Layer 6 of a small transformer language model trained on English Wikipedia (23 layers, counted from 0, width 96).
A neuron's activation on a vector x is GELU(weights . x), where the dot is the dot product.
The model reads these tokens: "*" "O" "N" "E" " version" ")" " |" " Ak" "im" "oto" " |" " I" "g" "gy" ";" " Y" "ong" "b" "ae" " (" "S" "Y"

The vector x that enters this layer's MLP at each token. A number n stands for (n - 500) times 0.0062.
0 "*": 469 496 184 253 436 392 294 350 568 679 588 393 450 750 517 473 623 654 449 686 372 815 398 640 329 575 792 626 565 649 378 370 339 730 411 673 499 329 426 220 377 576 465 561 370 463 483 503 358 338 541 315 537 432 204 415 635 568 464 336 637 188 560 469 294 789 110 543 528 574 609 718 504 802 388 609 581 613 532 568 616 432 444 376 496 403 434 599 820 389 483 505 689 798 587 285
1 "O": 433 454 165 144 418 412 207 224 562 594 626 436 597 804 513 487 665 598 405 753 363 692 433 673 338 719 730 586 548 852 345 480 219 489 501 557 464 341 492 360 411 605 524 575 419 436 445 458 280 454 498 419 517 743 280 499 670 534 431 401 505 272 592 544 373 575 74 448 720 465 686 687 517 640 478 514 508 635 392 589 695 465 571 361 608 158 469 706 758 297 538 490 694 720 559 199
2 "N": 576 527 204 180 452 415 269 232 546 592 663 486 451 764 557 411 627 503 401 845 299 771 411 582 407 706 865 546 470 821 351 547 272 496 433 624 496 257 506 341 457 579 543 612 437 559 476 545 294 409 406 430 472 660 221 580 637 637 373 313 528 259 643 492 373 584 79 473 699 413 602 697 467 659 403 554 424 683 394 550 620 465 646 381 569 91 454 730 659 342 509 517 653 637 637 315
3 "E": 488 465 126 110 431 438 129 179 474 557 641 458 574 748 560 573 631 600 406 777 291 719 385 684 359 661 757 536 496 785 309 416 369 561 476 617 536 392 537 419 434 619 484 548 453 560 358 433 262 436 478 593 493 557 282 468 700 673 407 365 544 326 695 526 320 643 42 383 688 500 694 623 522 690 491 557 432 688 339 431 667 544 616 337 539 206 535 685 765 402 463 467 632 679 549 272
4 " version": 445 553 322 131 510 431 185 239 518 591 710 479 408 623 648 383 486 640 523 659 421 782 460 838 368 711 757 535 491 613 339 453 491 623 412 419 545 308 466 363 346 713 461 410 336 470 600 427 498 596 323 393 529 569 192 485 533 640 506 262 672 377 676 507 162 645 100 394 636 600 588 697 553 742 600 545 519 585 473 557 570 487 691 398 454 281 363 716 655 287 370 478 643 784 562 130
5 ")": 488 532 171 242 432 316 161 247 444 581 691 389 465 705 539 513 518 512 376 660 401 751 442 782 331 635 732 639 466 592 419 511 405 688 447 607 608 239 322 270 438 708 528 554 395 487 468 536 390 478 375 365 528 528 119 495 696 679 481 457 767 301 629 527 320 780 190 414 684 463 605 689 661 724 493 551 641 566 336 502 598 489 593 319 441 236 350 675 744 354 405 390 692 723 557 323
6 " |": 334 462 266 259 440 327 176 310 475 571 710 413 460 725 415 408 573 467 335 622 390 690 443 672 362 623 841 571 462 592 371 406 412 667 445 535 546 328 517 294 431 733 473 617 444 484 429 482 494 386 426 451 694 627 98 450 705 624 400 334 760 312 641 475 249 733 204 531 706 384 642 693 596 771 439 544 636 612 474 604 619 486 574 326 521 157 327 696 708 332 419 435 646 771 638 331
7 " Ak": 306 389 264 222 517 391 240 350 524 624 640 324 522 677 695 493 546 648 365 719 141 755 435 615 384 733 739 573 600 766 313 430 449 455 520 594 568 373 527 288 419 579 423 624 184 511 447 354 455 363 596 399 567 446 314 563 623 556 594 512 571 255 642 475 321 541 97 580 781 391 623 676 623 668 571 588 640 610 365 484 644 439 481 251 511 277 457 640 631 476 522 261 728 836 639 242
8 "im": 549 414 226 164 480 256 189 289 630 544 803 366 451 712 552 574 433 587 246 843 197 772 468 684 447 622 878 582 540 838 454 341 418 575 349 750 510 367 567 329 378 679 394 672 488 528 466 381 525 391 355 450 487 446 241 504 574 638 434 416 499 328 717 563 380 456 155 532 712 522 607 671 527 656 685 496 528 558 515 446 579 512 605 245 387 258 428 735 565 348 439 419 721 710 585 324
9 "oto": 463 582 84 179 455 322 239 236 493 615 753 402 567 683 579 446 562 572 476 711 336 824 343 739 415 679 799 710 545 757 249 286 354 669 418 615 572 381 528 289 353 597 443 570 475 463 475 311 458 438 363 421 560 643 159 599 626 621 593 400 613 332 627 415 347 565 175 448 722 561 557 604 514 717 601 457 634 584 486 486 655 616 678 287 359 183 484 667 469 379 447 462 573 756 539 274
10 " |": 379 496 213 240 431 339 186 349 451 618 702 430 456 731 365 389 587 471 338 599 311 701 380 639 362 643 805 648 481 618 370 357 374 710 493 508 534 387 541 324 410 731 498 582 447 463 396 481 513 421 395 470 680 578 79 504 675 634 414 372 724 336 660 424 248 738 225 525 721 460 644 696 566 785 475 515 674 630 498 610 620 514 533 301 482 158 315 721 622 334 414 456 606 747 663 370
11 " I": 375 419 289 180 368 421 254 297 508 550 636 461 430 757 582 461 512 536 323 637 274 625 419 554 384 719 840 656 503 821 455 423 300 568 668 591 580 362 557 400 448 625 293 679 290 440 388 473 468 425 529 295 534 543 291 572 619 579 431 434 543 257 629 425 353 629 46 416 716 591 707 679 602 854 474 526 609 641 304 413 664 544 599 362 469 249 438 727 587 408 583 311 748 716 654 262
12 "g": 348 494 410 166 375 406 144 350 522 607 670 472 545 813 417 637 527 557 345 666 218 685 404 733 441 621 780 503 563 802 418 448 192 595 322 736 454 440 574 252 361 696 551 706 397 467 472 428 511 412 400 610 509 439 268 546 669 637 486 362 553 382 574 451 323 510 154 434 782 511 671 672 520 704 765 486 484 446 358 580 598 481 558 227 376 280 452 760 641 242 438 493 710 692 667 241
13 "gy": 333 485 226 214 438 347 142 376 411 735 714 393 556 711 508 619 611 656 390 725 182 762 459 593 344 569 752 600 597 730 405 512 267 583 450 702 526 448 552 370 360 588 494 646 336 432 471 413 402 364 470 526 530 569 247 449 705 616 645 280 470 250 680 482 369 496 215 386 823 500 640 677 619 766 588 517 492 512 400 582 669 483 553 299 380 198 440 708 525 315 517 395 756 617 687 248
14 ";": 491 410 175 261 397 343 152 330 583 612 732 399 440 737 436 316 595 545 259 639 352 756 399 713 370 670 774 734 497 655 379 435 339 667 511 533 521 359 585 471 457 675 483 576 370 513 357 584 551 527 409 458 593 507 66 492 694 648 471 376 708 344 714 433 277 713 203 477 684 519 623 732 562 748 486 374 556 549 491 501 570 403 513 263 428 129 430 600 632 384 489 472 689 689 632 358
15 " Y": 312 483 318 150 371 345 318 379 503 631 597 383 448 692 470 446 551 463 302 654 188 698 533 580 311 728 802 604 602 774 283 587 264 555 520 639 550 349 554 360 428 608 476 678 374 480 492 495 560 374 515 470 564 541 255 593 640 646 448 373 450 282 579 485 354 527 73 405 786 475 668 586 544 807 373 553 613 607 407 647 659 467 536 253 429 219 509 786 589 359 603 371 753 757 686 323
16 "ong": 396 514 253 114 445 379 174 298 530 775 572 495 533 682 624 438 587 491 443 798 206 641 412 669 459 713 825 636 479 638 385 432 339 627 328 731 477 494 586 273 394 649 575 723 292 491 494 340 661 375 434 428 427 645 245 576 627 629 540 289 520 284 622 465 268 453 167 521 744 410 706 675 536 643 567 504 583 571 459 562 561 582 524 270 365 155 487 760 563 366 416 541 781 660 459 276
17 "b": 425 438 276 238 432 428 82 365 485 675 546 503 516 710 505 610 514 671 387 619 255 702 362 674 439 725 862 496 532 726 367 382 336 680 352 652 449 340 554 380 379 628 559 774 360 583 520 413 412 414 403 521 451 471 222 542 609 685 449 341 514 408 684 429 181 555 95 527 803 436 719 757 534 650 710 482 509 491 410 574 575 516 445 348 309 194 471 740 669 412 435 489 680 621 598 366
18 "ae": 471 460 162 131 369 292 171 274 530 748 668 420 519 664 616 494 491 661 360 793 198 679 458 654 350 711 761 596 625 765 261 427 488 639 353 623 485 411 400 433 365 603 411 585 447 435 517 405 532 551 387 419 425 663 121 479 609 663 563 338 460 277 593 546 325 575 181 477 719 467 696 664 597 744 691 598 526 594 544 619 578 529 529 263 397 199 481 741 543 539 437 449 585 708 514 311
19 " (": 436 434 262 197 383 396 180 344 574 641 616 378 407 725 488 434 598 537 297 611 298 571 282 742 336 637 767 773 531 565 339 492 372 690 579 518 585 410 480 380 368 741 500 666 365 502 433 451 497 580 521 398 521 538 42 550 616 685 438 355 680 299 617 516 269 667 150 486 765 538 676 666 611 709 433 501 547 629 408 630 621 530 435 254 459 310 372 658 648 307 414 576 705 637 703 326
20 "S": 498 510 156 292 406 436 285 307 602 653 618 415 417 691 494 403 560 414 501 703 272 713 460 648 332 726 745 612 479 863 409 384 237 601 463 592 579 295 514 359 359 639 553 659 439 405 536 365 423 460 500 465 503 573 219 627 680 680 414 468 476 296 670 521 281 618 25 403 768 493 725 584 568 788 380 456 507 739 443 635 683 454 535 233 501 193 491 648 735 439 432 477 541 585 587 301
21 "Y": 357 531 228 101 385 410 260 365 514 623 559 440 396 703 502 409 598 485 360 731 256 741 507 579 347 735 785 578 538 839 327 674 250 585 588 647 528 363 570 281 379 577 556 634 373 504 519 514 351 340 411 464 606 629 278 587 671 635 473 377 404 295 719 477 395 500 117 418 763 446 686 592 485 776 486 478 504 679 395 635 686 532 482 268 505 158 462 678 725 387 541 400 702 679 588 254

Each question shows the input weights of one neuron of the MLP. A number n stands for (n - 500) times 0.0022.

n3: 476 490 524 505 531 416 525 768 641 415 553 421 482 311 551 516 454 456 604 425 457 608 336 357 574 482 394 577 411 502 520 291 529 457 587 500 445 461 495 638 546 456 649 514 441 519 416 431 596 418 395 701 325 548 532 318 563 530 516 513 651 352 740 450 453 565 492 484 553 582 747 448 503 458 431 470 376 437 479 547 575 536 539 443 503 492 460 536 484 598 559 476 436 458 489 511
On which token does it fire most, and how strongly? 20 "S", at about 0.13

n277: 531 538 583 486 456 541 423 427 392 362 342 429 592 448 525 441 524 549 269 512 540 576 544 383 380 608 508 362 548 383 508 522 467 410 629 610 552 485 554 410 733 503 626 329 664 522 630 535 506 551 455 576 515 488 503 476 574 452 417 401 742 210 500 508 439 557 550 633 528 417 492 581 565 481 623 521 325 575 520 349 620 454 430 506 525 549 699 489 394 550 463 568 392 409 391 418
On which two tokens does it fire most, strongest first? 3 "E", 2 "N"

n135: 472 471 497 360 697 610 459 521 391 497 275 568 509 724 652 358 488 494 581 538 649 454 428 376 391 638 406 658 512 639 402 419 633 509 506 525 416 389 509 722 451 428 620 570 509 570 407 661 531 503 543 457 758 513 512 523 494 392 609 485 393 395 219 385 522 482 486 618 570 477 394 467 391 619 271 613 398 541 469 567 442 459 444 519 642 550 393 538 422 631 602 454 281 497 547 542
Which token does this neuron like most? 2 "N"

n192: 319 526 448 523 513 612 698 679 612 660 488 259 569 697 480 544 511 315 616 615 696 528 431 422 453 549 328 366 659 514 500 450 706 555 504 239 523 258 295 664 774 492 453 471 405 441 444 644 528 472 604 313 679 691 539 803 457 440 226 440 577 466 268 351 626 316 239 535 449 646 594 517 629 542 213 541 448 480 456 390 591 508 515 472 548 714 555 468 642 508 492 159 291 640 484 546
On which token does it fire most, and how strongly? 11 " I", at about 0.65

n56: 381 708 371 629 291 411 384 879 395 546 394 503 719 583 225 490 494 453 546 507 543 425 630 616 552 519 670 607 615 488 470 662 510 471 348 389 484 355 536 409 393 449 525 426 615 494 513 401 430 563 539 542 668 483 387 425 379 321 424 497 470 670 413 494 510 368 644 571 558 644 526 493 510 547 406 648 598 420 490 403 481 544 611 664 556 384 569 427 643 473 398 445 641 348 540 582
Which token does this neuron like most? 6 " |"

n96: 655 632 377 492 533 533 330 528 675 541 506 468 447 560 328 601 577 470 397 533 407 335 447 554 389 622 401 426 535 529 719 447 639 609 415 604 469 446 599 693 472 506 452 402 483 429 564 415 500 403 471 405 624 473 566 542 449 682 632 500 337 509 448 582 628 645 519 437 355 488 566 543 488 282 534 440 552 491 442 438 474 604 352 477 523 432 573 456 412 452 689 555 294 602 582 582
On which token does it fire most, and how strongly? 8 "im", at about 0.17

n148: 345 574 585 455 648 418 397 653 436 387 585 552 519 313 506 375 527 416 609 542 517 604 377 415 503 401 310 491 410 500 279 517 523 417 638 589 565 482 655 551 399 638 508 509 514 420 593 533 482 558 500 442 473 395 657 557 492 621 471 523 482 393 603 568 524 606 589 460 611 296 711 500 485 447 397 481 323 533 434 562 660 464 428 433 465 600 634 623 285 638 541 552 619 407 406 470
On which two tokens does it fire most, strongest first? 21 "Y", 15 " Y"

n82: 638 559 471 494 694 374 457 572 376 578 542 572 659 507 227 467 448 570 570 413 533 305 227 586 513 571 446 530 656 380 564 469 576 597 525 423 522 698 720 557 328 472 250 457 639 679 640 583 576 510 337 506 548 385 433 683 509 558 526 438 507 479 596 599 480 578 430 487 471 302 327 472 307 343 600 567 529 480 373 540 506 300 521 454 360 615 356 460 573 561 598 416 557 527 602 514
Which token does this neuron like most? 10 " |"

n354: 460 422 534 467 396 550 566 581 591 491 483 454 484 419 553 336 524 695 338 433 455 347 645 353 364 465 553 474 517 467 568 407 483 671 465 480 344 491 591 468 356 500 437 685 567 386 562 345 486 594 372 717 503 459 581 553 453 672 423 458 549 509 475 458 607 568 548 556 517 571 347 596 580 560 567 447 492 442 384 573 514 514 536 798 299 509 375 379 612 550 607 480 547 553 449 541
Which token does this neuron like most? 17 "b"

n239: 631 585 433 733 643 340 251 545 350 334 441 493 510 489 421 404 569 346 463 459 537 500 420 493 516 478 497 564 477 416 395 523 513 454 649 544 336 599 460 534 634 655 710 483 604 552 297 689 402 661 677 457 424 545 490 569 532 454 689 477 452 239 388 402 575 644 547 444 418 566 497 546 691 417 539 462 660 425 616 527 628 289 479 403 570 510 556 571 335 603 264 507 421 373 641 292
On which two tokens does it fire most, strongest first? 14 ";", 19 " ("

n198: 486 469 612 513 554 432 431 362 516 488 332 718 619 553 329 495 461 372 495 604 587 527 594 412 500 546 415 467 365 439 445 639 574 409 394 519 434 528 598 556 420 637 489 550 572 561 473 461 365 295 522 322 582 570 508 379 442 378 722 500 536 560 556 620 445 672 449 436 417 602 559 295 500 592 551 500 421 403 381 575 594 558 498 424 630 525 489 569 516 587 426 540 414 556 453 480
On which two tokens does it fire most, strongest first? 3 "E", 1 "O"

n363: 597 554 567 594 490 409 562 482 580 485 563 498 533 403 638 479 420 516 491 604 433 532 425 534 527 472 502 446 617 453 464 323 536 418 619 472 491 531 576 418 440 595 444 345 428 549 429 545 461 502 495 589 531 443 599 529 469 356 421 612 621 485 351 401 512 383 434 558 518 567 399 517 599 604 450 451 493 563 616 441 448 416 588 390 424 671 476 521 607 519 571 450 625 479 440 529
On which two tokens does it fire most, strongest first? 7 " Ak", 8 "im"

n244: 503 521 359 585 664 557 506 592 594 464 473 508 542 513 402 561 576 392 621 474 564 459 436 514 381 455 433 475 698 525 503 404 581 680 555 466 612 333 506 701 532 628 366 534 652 367 362 552 587 467 365 437 440 546 503 509 639 399 383 527 385 410 391 470 432 630 541 576 670 517 470 477 555 500 215 482 426 402 552 590 522 553 477 544 464 620 561 542 344 480 456 470 370 483 622 549
Which token does this neuron like most? 10 " |"

n378: 618 524 422 643 432 456 462 550 425 608 524 585 493 632 446 448 641 421 493 515 490 505 490 517 463 464 454 586 383 516 498 445 451 318 543 615 416 467 460 610 442 512 529 727 564 507 527 446 391 603 483 391 534 490 458 451 560 493 409 659 645 347 471 615 439 345 528 556 395 688 414 394 490 543 522 395 453 472 641 464 350 408 480 493 562 487 539 366 318 531 523 530 592 557 563 523
Which token does this neuron like most? 14 ";"

n138: 469 551 495 382 473 382 652 617 441 659 433 590 471 441 421 552 574 636 588 580 590 519 452 472 468 534 541 594 632 572 583 511 477 484 466 481 612 495 517 442 490 552 434 469 542 433 401 411 345 531 446 577 549 402 567 446 447 537 424 587 459 600 451 523 481 473 478 611 532 483 456 585 469 402 433 533 578 438 509 242 500 411 521 418 514 398 587 431 407 432 456 647 437 485 700 603
Which token does this neuron like most? 9 "oto"

n84: 481 389 535 569 372 597 597 492 398 743 474 562 482 503 461 553 513 552 540 544 460 529 366 458 594 495 443 516 481 464 255 505 386 550 424 465 464 410 358 689 472 559 365 552 530 705 529 450 430 581 505 590 464 492 576 286 435 529 438 508 544 483 590 463 631 641 502 508 510 327 495 378 583 513 505 480 545 394 511 525 461 459 519 553 601 387 834 600 497 445 450 516 355 500 430 506
On which three tokens does it fire most, strongest first? 3 "E", 18 "ae", 17 "b"

n121: 449 431 604 333 456 368 593 538 514 390 409 303 406 471 552 458 577 586 702 480 733 492 576 393 558 532 462 489 452 445 549 413 437 686 548 661 462 465 384 569 541 584 427 345 487 665 444 511 426 729 525 547 678 372 483 500 492 489 577 413 477 423 425 555 357 648 484 624 563 500 431 426 782 495 453 489 475 554 545 586 439 406 638 520 480 486 376 440 503 517 463 414 457 503 426 593
On which three tokens does it fire most, strongest first? 4 " version", 5 ")", 0 "*"

n35: 508 474 402 552 590 582 511 547 394 286 542 617 577 758 503 408 482 589 467 522 462 595 599 460 447 464 421 503 473 376 749 503 329 396 505 605 463 522 418 583 432 508 505 331 415 447 381 592 519 440 549 411 325 573 378 424 455 454 650 489 627 594 559 598 638 396 409 540 585 457 505 405 375 479 425 568 405 530 522 636 503 561 505 524 324 593 500 497 596 447 482 702 514 480 470 593
Which token does this neuron like most? 1 "O"

n302: 460 586 503 568 666 497 586 699 446 519 531 491 440 431 598 582 505 608 396 474 392 309 415 249 441 392 400 459 614 418 561 478 417 531 522 590 561 494 635 523 461 359 293 506 373 522 551 530 503 597 378 630 438 639 438 550 550 415 431 361 410 521 472 539 445 730 561 609 598 422 480 485 546 445 371 521 452 471 466 509 433 561 716 360 361 437 671 569 460 577 567 392 646 524 520 533
On which two tokens does it fire most, strongest first? 13 "gy", 15 " Y"

n139: 352 565 593 497 429 625 383 487 630 363 383 737 595 590 534 558 594 661 749 444 490 585 556 433 403 458 437 437 350 617 592 589 573 463 351 406 533 504 610 413 658 497 513 552 607 574 500 374 604 318 404 269 525 387 221 589 421 514 569 388 528 356 608 597 371 477 503 436 396 682 674 235 497 523 524 433 401 559 412 385 500 472 285 818 626 528 399 669 389 613 561 395 419 507 517 564
On which three tokens does it fire most, strongest first? 4 " version", 11 " I", 17 "b"

n201: 253 394 504 418 768 519 489 411 437 532 354 519 283 688 302 400 778 588 497 600 575 414 482 434 591 557 565 538 433 453 476 737 634 452 624 622 608 446 515 424 551 471 366 496 525 197 693 672 376 672 526 470 383 330 405 558 384 404 229 485 637 410 452 576 702 525 483 496 522 508 533 302 766 496 533 469 645 420 515 542 643 470 296 671 452 545 723 575 296 527 416 415 676 373 335 574
On which two tokens does it fire most, strongest first? 11 " I", 19 " ("

n176: 641 672 461 564 543 457 376 495 459 497 427 426 629 474 404 388 524 602 459 442 513 490 527 417 636 483 430 508 554 326 604 544 507 548 529 445 594 487 479 377 497 577 426 343 352 525 467 592 565 423 564 594 396 516 588 675 324 513 549 462 503 554 457 553 469 554 560 487 395 374 510 627 474 525 414 543 503 607 383 435 528 406 561 434 181 492 573 632 591 532 527 457 521 529 528 449
Which token does this neuron like most? 5 ")"

n156: 555 500 506 468 446 396 408 564 421 437 512 531 587 584 620 248 420 644 509 478 558 506 646 449 610 361 553 525 403 579 314 852 565 299 477 528 591 531 512 603 346 606 423 472 601 587 646 382 435 503 555 494 370 497 503 475 444 249 583 421 429 458 401 598 404 483 531 530 503 484 592 542 445 559 614 480 728 420 415 634 473 441 508 697 600 712 526 512 457 447 388 334 550 506 525 453
On which two tokens does it fire most, strongest first? 4 " version", 7 " Ak"

n319: 276 497 404 515 548 464 710 630 506 527 290 320 592 411 482 438 395 350 665 663 571 494 572 567 625 606 564 620 667 475 575 389 612 414 600 380 524 414 491 646 624 545 266 570 562 530 382 415 522 266 559 626 442 542 454 471 590 457 525 586 446 477 451 358 525 610 347 591 433 451 457 424 593 464 415 456 509 588 515 430 424 367 678 444 389 666 575 522 516 442 415 442 312 698 541 555
On which token does it fire most, and how strongly? 7 " Ak", at about 0.51

n0: 630 416 519 573 457 513 347 624 516 421 392 506 422 609 416 415 655 386 432 500 589 437 342 577 469 560 491 568 528 528 435 473 583 563 578 271 518 484 494 409 447 408 328 439 539 615 475 617 641 497 509 635 464 467 429 648 583 563 724 469 645 373 431 330 403 643 594 571 392 579 413 466 627 275 357 251 592 439 557 471 603 416 488 532 273 561 630 522 657 513 673 538 552 435 350 760
Which token does this neuron like most? 14 ";"

n313: 518 566 381 440 477 388 568 519 493 481 445 632 600 610 562 600 418 509 594 398 473 295 369 480 474 370 511 493 562 436 631 470 570 600 468 500 463 592 419 635 641 437 515 484 572 568 522 508 480 592 502 558 600 488 493 639 526 536 475 504 393 323 573 489 429 440 475 487 575 552 436 519 408 453 573 456 556 484 480 349 456 594 506 493 520 367 397 486 525 595 420 489 472 565 509 442
Which token does this neuron like most? 17 "b"

n376: 514 404 618 482 486 526 409 613 478 521 427 426 560 550 516 557 536 444 477 308 689 577 613 393 519 555 524 447 426 493 503 421 593 492 495 590 548 537 475 607 431 259 572 564 466 602 527 503 503 428 516 620 463 483 349 358 617 503 663 514 492 364 389 554 576 618 597 656 715 371 524 352 470 376 433 374 432 542 391 497 424 503 542 484 445 325 710 539 650 401 567 549 539 342 547 494
On which token does it fire most, and how strongly? 17 "b", at about 0.24

n125: 426 633 155 772 686 676 725 600 398 386 612 388 691 690 497 427 503 238 446 618 596 541 338 541 409 503 463 464 408 534 518 632 522 519 627 454 303 500 430 601 577 605 506 409 443 441 484 539 526 388 449 500 619 599 359 566 457 547 391 601 575 571 368 441 659 353 536 441 434 547 516 422 497 451 456 458 567 331 554 493 519 435 619 427 443 436 614 349 571 467 347 560 552 549 548 440
Which token does this neuron like most? 9 "oto"

n94: 433 605 549 408 551 597 536 401 342 422 530 482 488 562 236 515 644 452 411 425 402 570 458 316 325 510 528 466 482 370 574 587 530 589 483 492 488 503 500 463 478 435 625 542 549 389 428 434 443 575 430 610 543 446 487 446 480 567 531 459 626 628 431 444 663 639 539 669 520 514 670 399 523 418 459 546 428 440 510 608 518 542 474 606 490 550 495 670 401 537 427 451 429 599 399 621
Which token does this neuron like most? 10 " |"

n372: 593 528 425 672 565 578 578 554 282 497 658 491 716 640 479 527 489 518 539 475 443 458 523 497 523 452 235 640 500 417 511 569 413 426 554 357 483 322 332 488 667 555 593 393 449 614 354 579 730 554 536 423 743 497 383 385 332 358 539 444 707 434 468 488 576 600 319 500 363 491 497 544 497 580 418 556 336 454 441 381 474 570 527 419 575 557 434 509 482 605 433 426 524 472 533 587
On which token does it fire most, and how strongly? 5 ")", at about 0.56

n280: 534 219 525 585 388 647 478 594 417 470 413 614 515 419 413 680 349 516 526 503 396 537 420 548 494 465 515 581 381 429 506 538 592 509 361 500 438 387 555 607 368 630 598 713 503 485 521 509 636 454 476 546 452 309 689 659 375 555 478 418 703 455 606 290 472 523 523 398 485 465 266 516 522 471 464 635 448 310 616 459 588 594 419 454 543 441 638 574 605 718 520 640 465 459 522 303
On which two tokens does it fire most, strongest first? 17 "b", 12 "g"

n58: 410 420 448 636 494 575 383 597 517 616 463 419 445 550 560 471 577 577 381 452 599 381 472 486 494 618 463 565 520 583 406 506 407 397 527 639 500 565 515 639 527 528 604 509 835 631 610 440 623 611 549 486 231 500 491 533 472 471 354 638 476 561 412 378 278 536 441 452 375 509 401 525 619 428 608 457 465 497 532 541 471 482 355 358 714 588 445 286 544 440 598 494 583 488 550 410
Which token does this neuron like most? 19 " ("

n203: 547 459 431 595 526 500 500 500 733 453 442 366 470 621 430 463 468 388 558 609 537 543 634 570 594 521 358 560 587 428 736 422 763 479 512 573 587 354 453 541 304 479 473 557 526 342 379 383 676 335 553 340 319 394 515 506 503 546 569 503 579 641 427 576 408 696 370 597 348 458 521 461 519 461 473 544 299 566 503 430 427 525 633 503 376 588 572 444 531 413 570 334 710 282 469 597
Which token does this neuron like most? 8 "im"

n89: 479 380 627 448 497 553 445 586 398 425 465 461 457 597 509 488 509 577 523 413 756 509 680 509 612 391 529 402 545 451 508 584 603 708 480 475 395 259 403 808 408 448 474 337 560 642 512 361 512 573 635 464 582 366 426 459 655 407 488 359 295 392 494 476 408 564 489 471 515 538 411 510 458 486 515 537 611 644 620 500 467 485 591 717 581 451 579 585 463 354 429 587 250 581 421 500
Which token does this neuron like most? 4 " version"

n158: 489 369 582 560 412 438 467 547 620 406 393 391 482 528 393 500 469 408 457 654 623 611 552 548 540 495 495 611 552 471 568 463 558 683 580 583 500 584 484 558 328 453 413 572 668 393 519 536 412 338 628 557 494 619 553 398 476 516 522 454 375 468 613 519 458 748 426 516 487 415 382 549 631 403 720 571 381 356 505 481 615 406 567 505 484 541 563 321 310 402 497 549 561 447 464 511
Which token does this neuron like most? 8 "im"

n152: 524 554 361 432 324 394 428 597 615 705 685 554 661 372 294 406 494 448 456 423 514 645 611 361 517 234 355 648 399 482 607 627 615 426 481 407 533 500 357 687 432 500 638 728 394 672 490 593 558 480 439 503 532 395 404 458 507 433 722 702 290 436 407 388 466 656 560 447 358 574 450 762 564 445 603 383 527 503 460 507 383 545 494 514 503 483 496 295 421 493 589 624 542 308 674 405
Which token does this neuron like most? 14 ";"

n344: 447 489 494 508 485 601 444 503 617 541 322 609 665 540 552 585 414 572 629 461 459 389 441 443 391 461 646 485 599 406 372 486 611 488 503 536 441 530 541 736 534 367 591 458 367 451 506 387 553 303 544 384 293 558 420 573 443 494 654 672 619 330 592 294 464 396 511 517 491 387 514 416 618 565 393 585 430 485 558 440 298 563 460 547 459 491 758 476 382 503 563 625 560 630 394 570
On which two tokens does it fire most, strongest first? 16 "ong", 7 " Ak"

n17: 605 486 348 614 519 534 512 636 485 445 427 428 460 514 459 384 432 647 634 377 500 509 320 707 652 477 392 436 515 652 544 471 468 579 463 622 529 570 709 634 312 465 387 378 678 564 601 635 596 347 580 473 466 343 468 553 373 571 662 426 433 597 644 445 464 437 403 526 593 425 529 440 339 554 424 520 417 512 364 664 435 591 481 551 286 446 497 488 449 362 646 485 366 500 452 463
Which token does this neuron like most? 17 "b"

n272: 251 512 547 597 481 481 558 560 466 506 462 471 589 587 585 482 446 476 417 543 576 414 450 439 380 547 587 601 591 460 522 580 442 783 456 545 399 602 450 511 431 477 467 633 542 431 583 448 518 440 604 355 353 538 428 454 583 415 453 694 394 406 559 525 543 473 619 666 434 541 469 376 448 530 533 454 622 442 521 564 598 426 471 536 526 553 653 387 381 551 490 316 479 648 592 532
Which token does this neuron like most? 7 " Ak"

n37: 455 433 471 566 481 536 484 472 566 554 513 399 445 303 620 405 353 389 364 418 556 608 439 606 692 555 410 500 553 448 441 576 569 662 590 497 347 592 447 532 411 549 433 414 482 580 563 545 583 455 445 757 489 484 671 607 543 594 460 487 457 358 438 541 589 543 382 660 557 467 521 357 590 546 443 599 432 516 492 551 461 527 541 466 503 489 389 318 428 443 555 366 671 475 553 420
On which three tokens does it fire most, strongest first? 7 " Ak", 15 " Y", 21 "Y"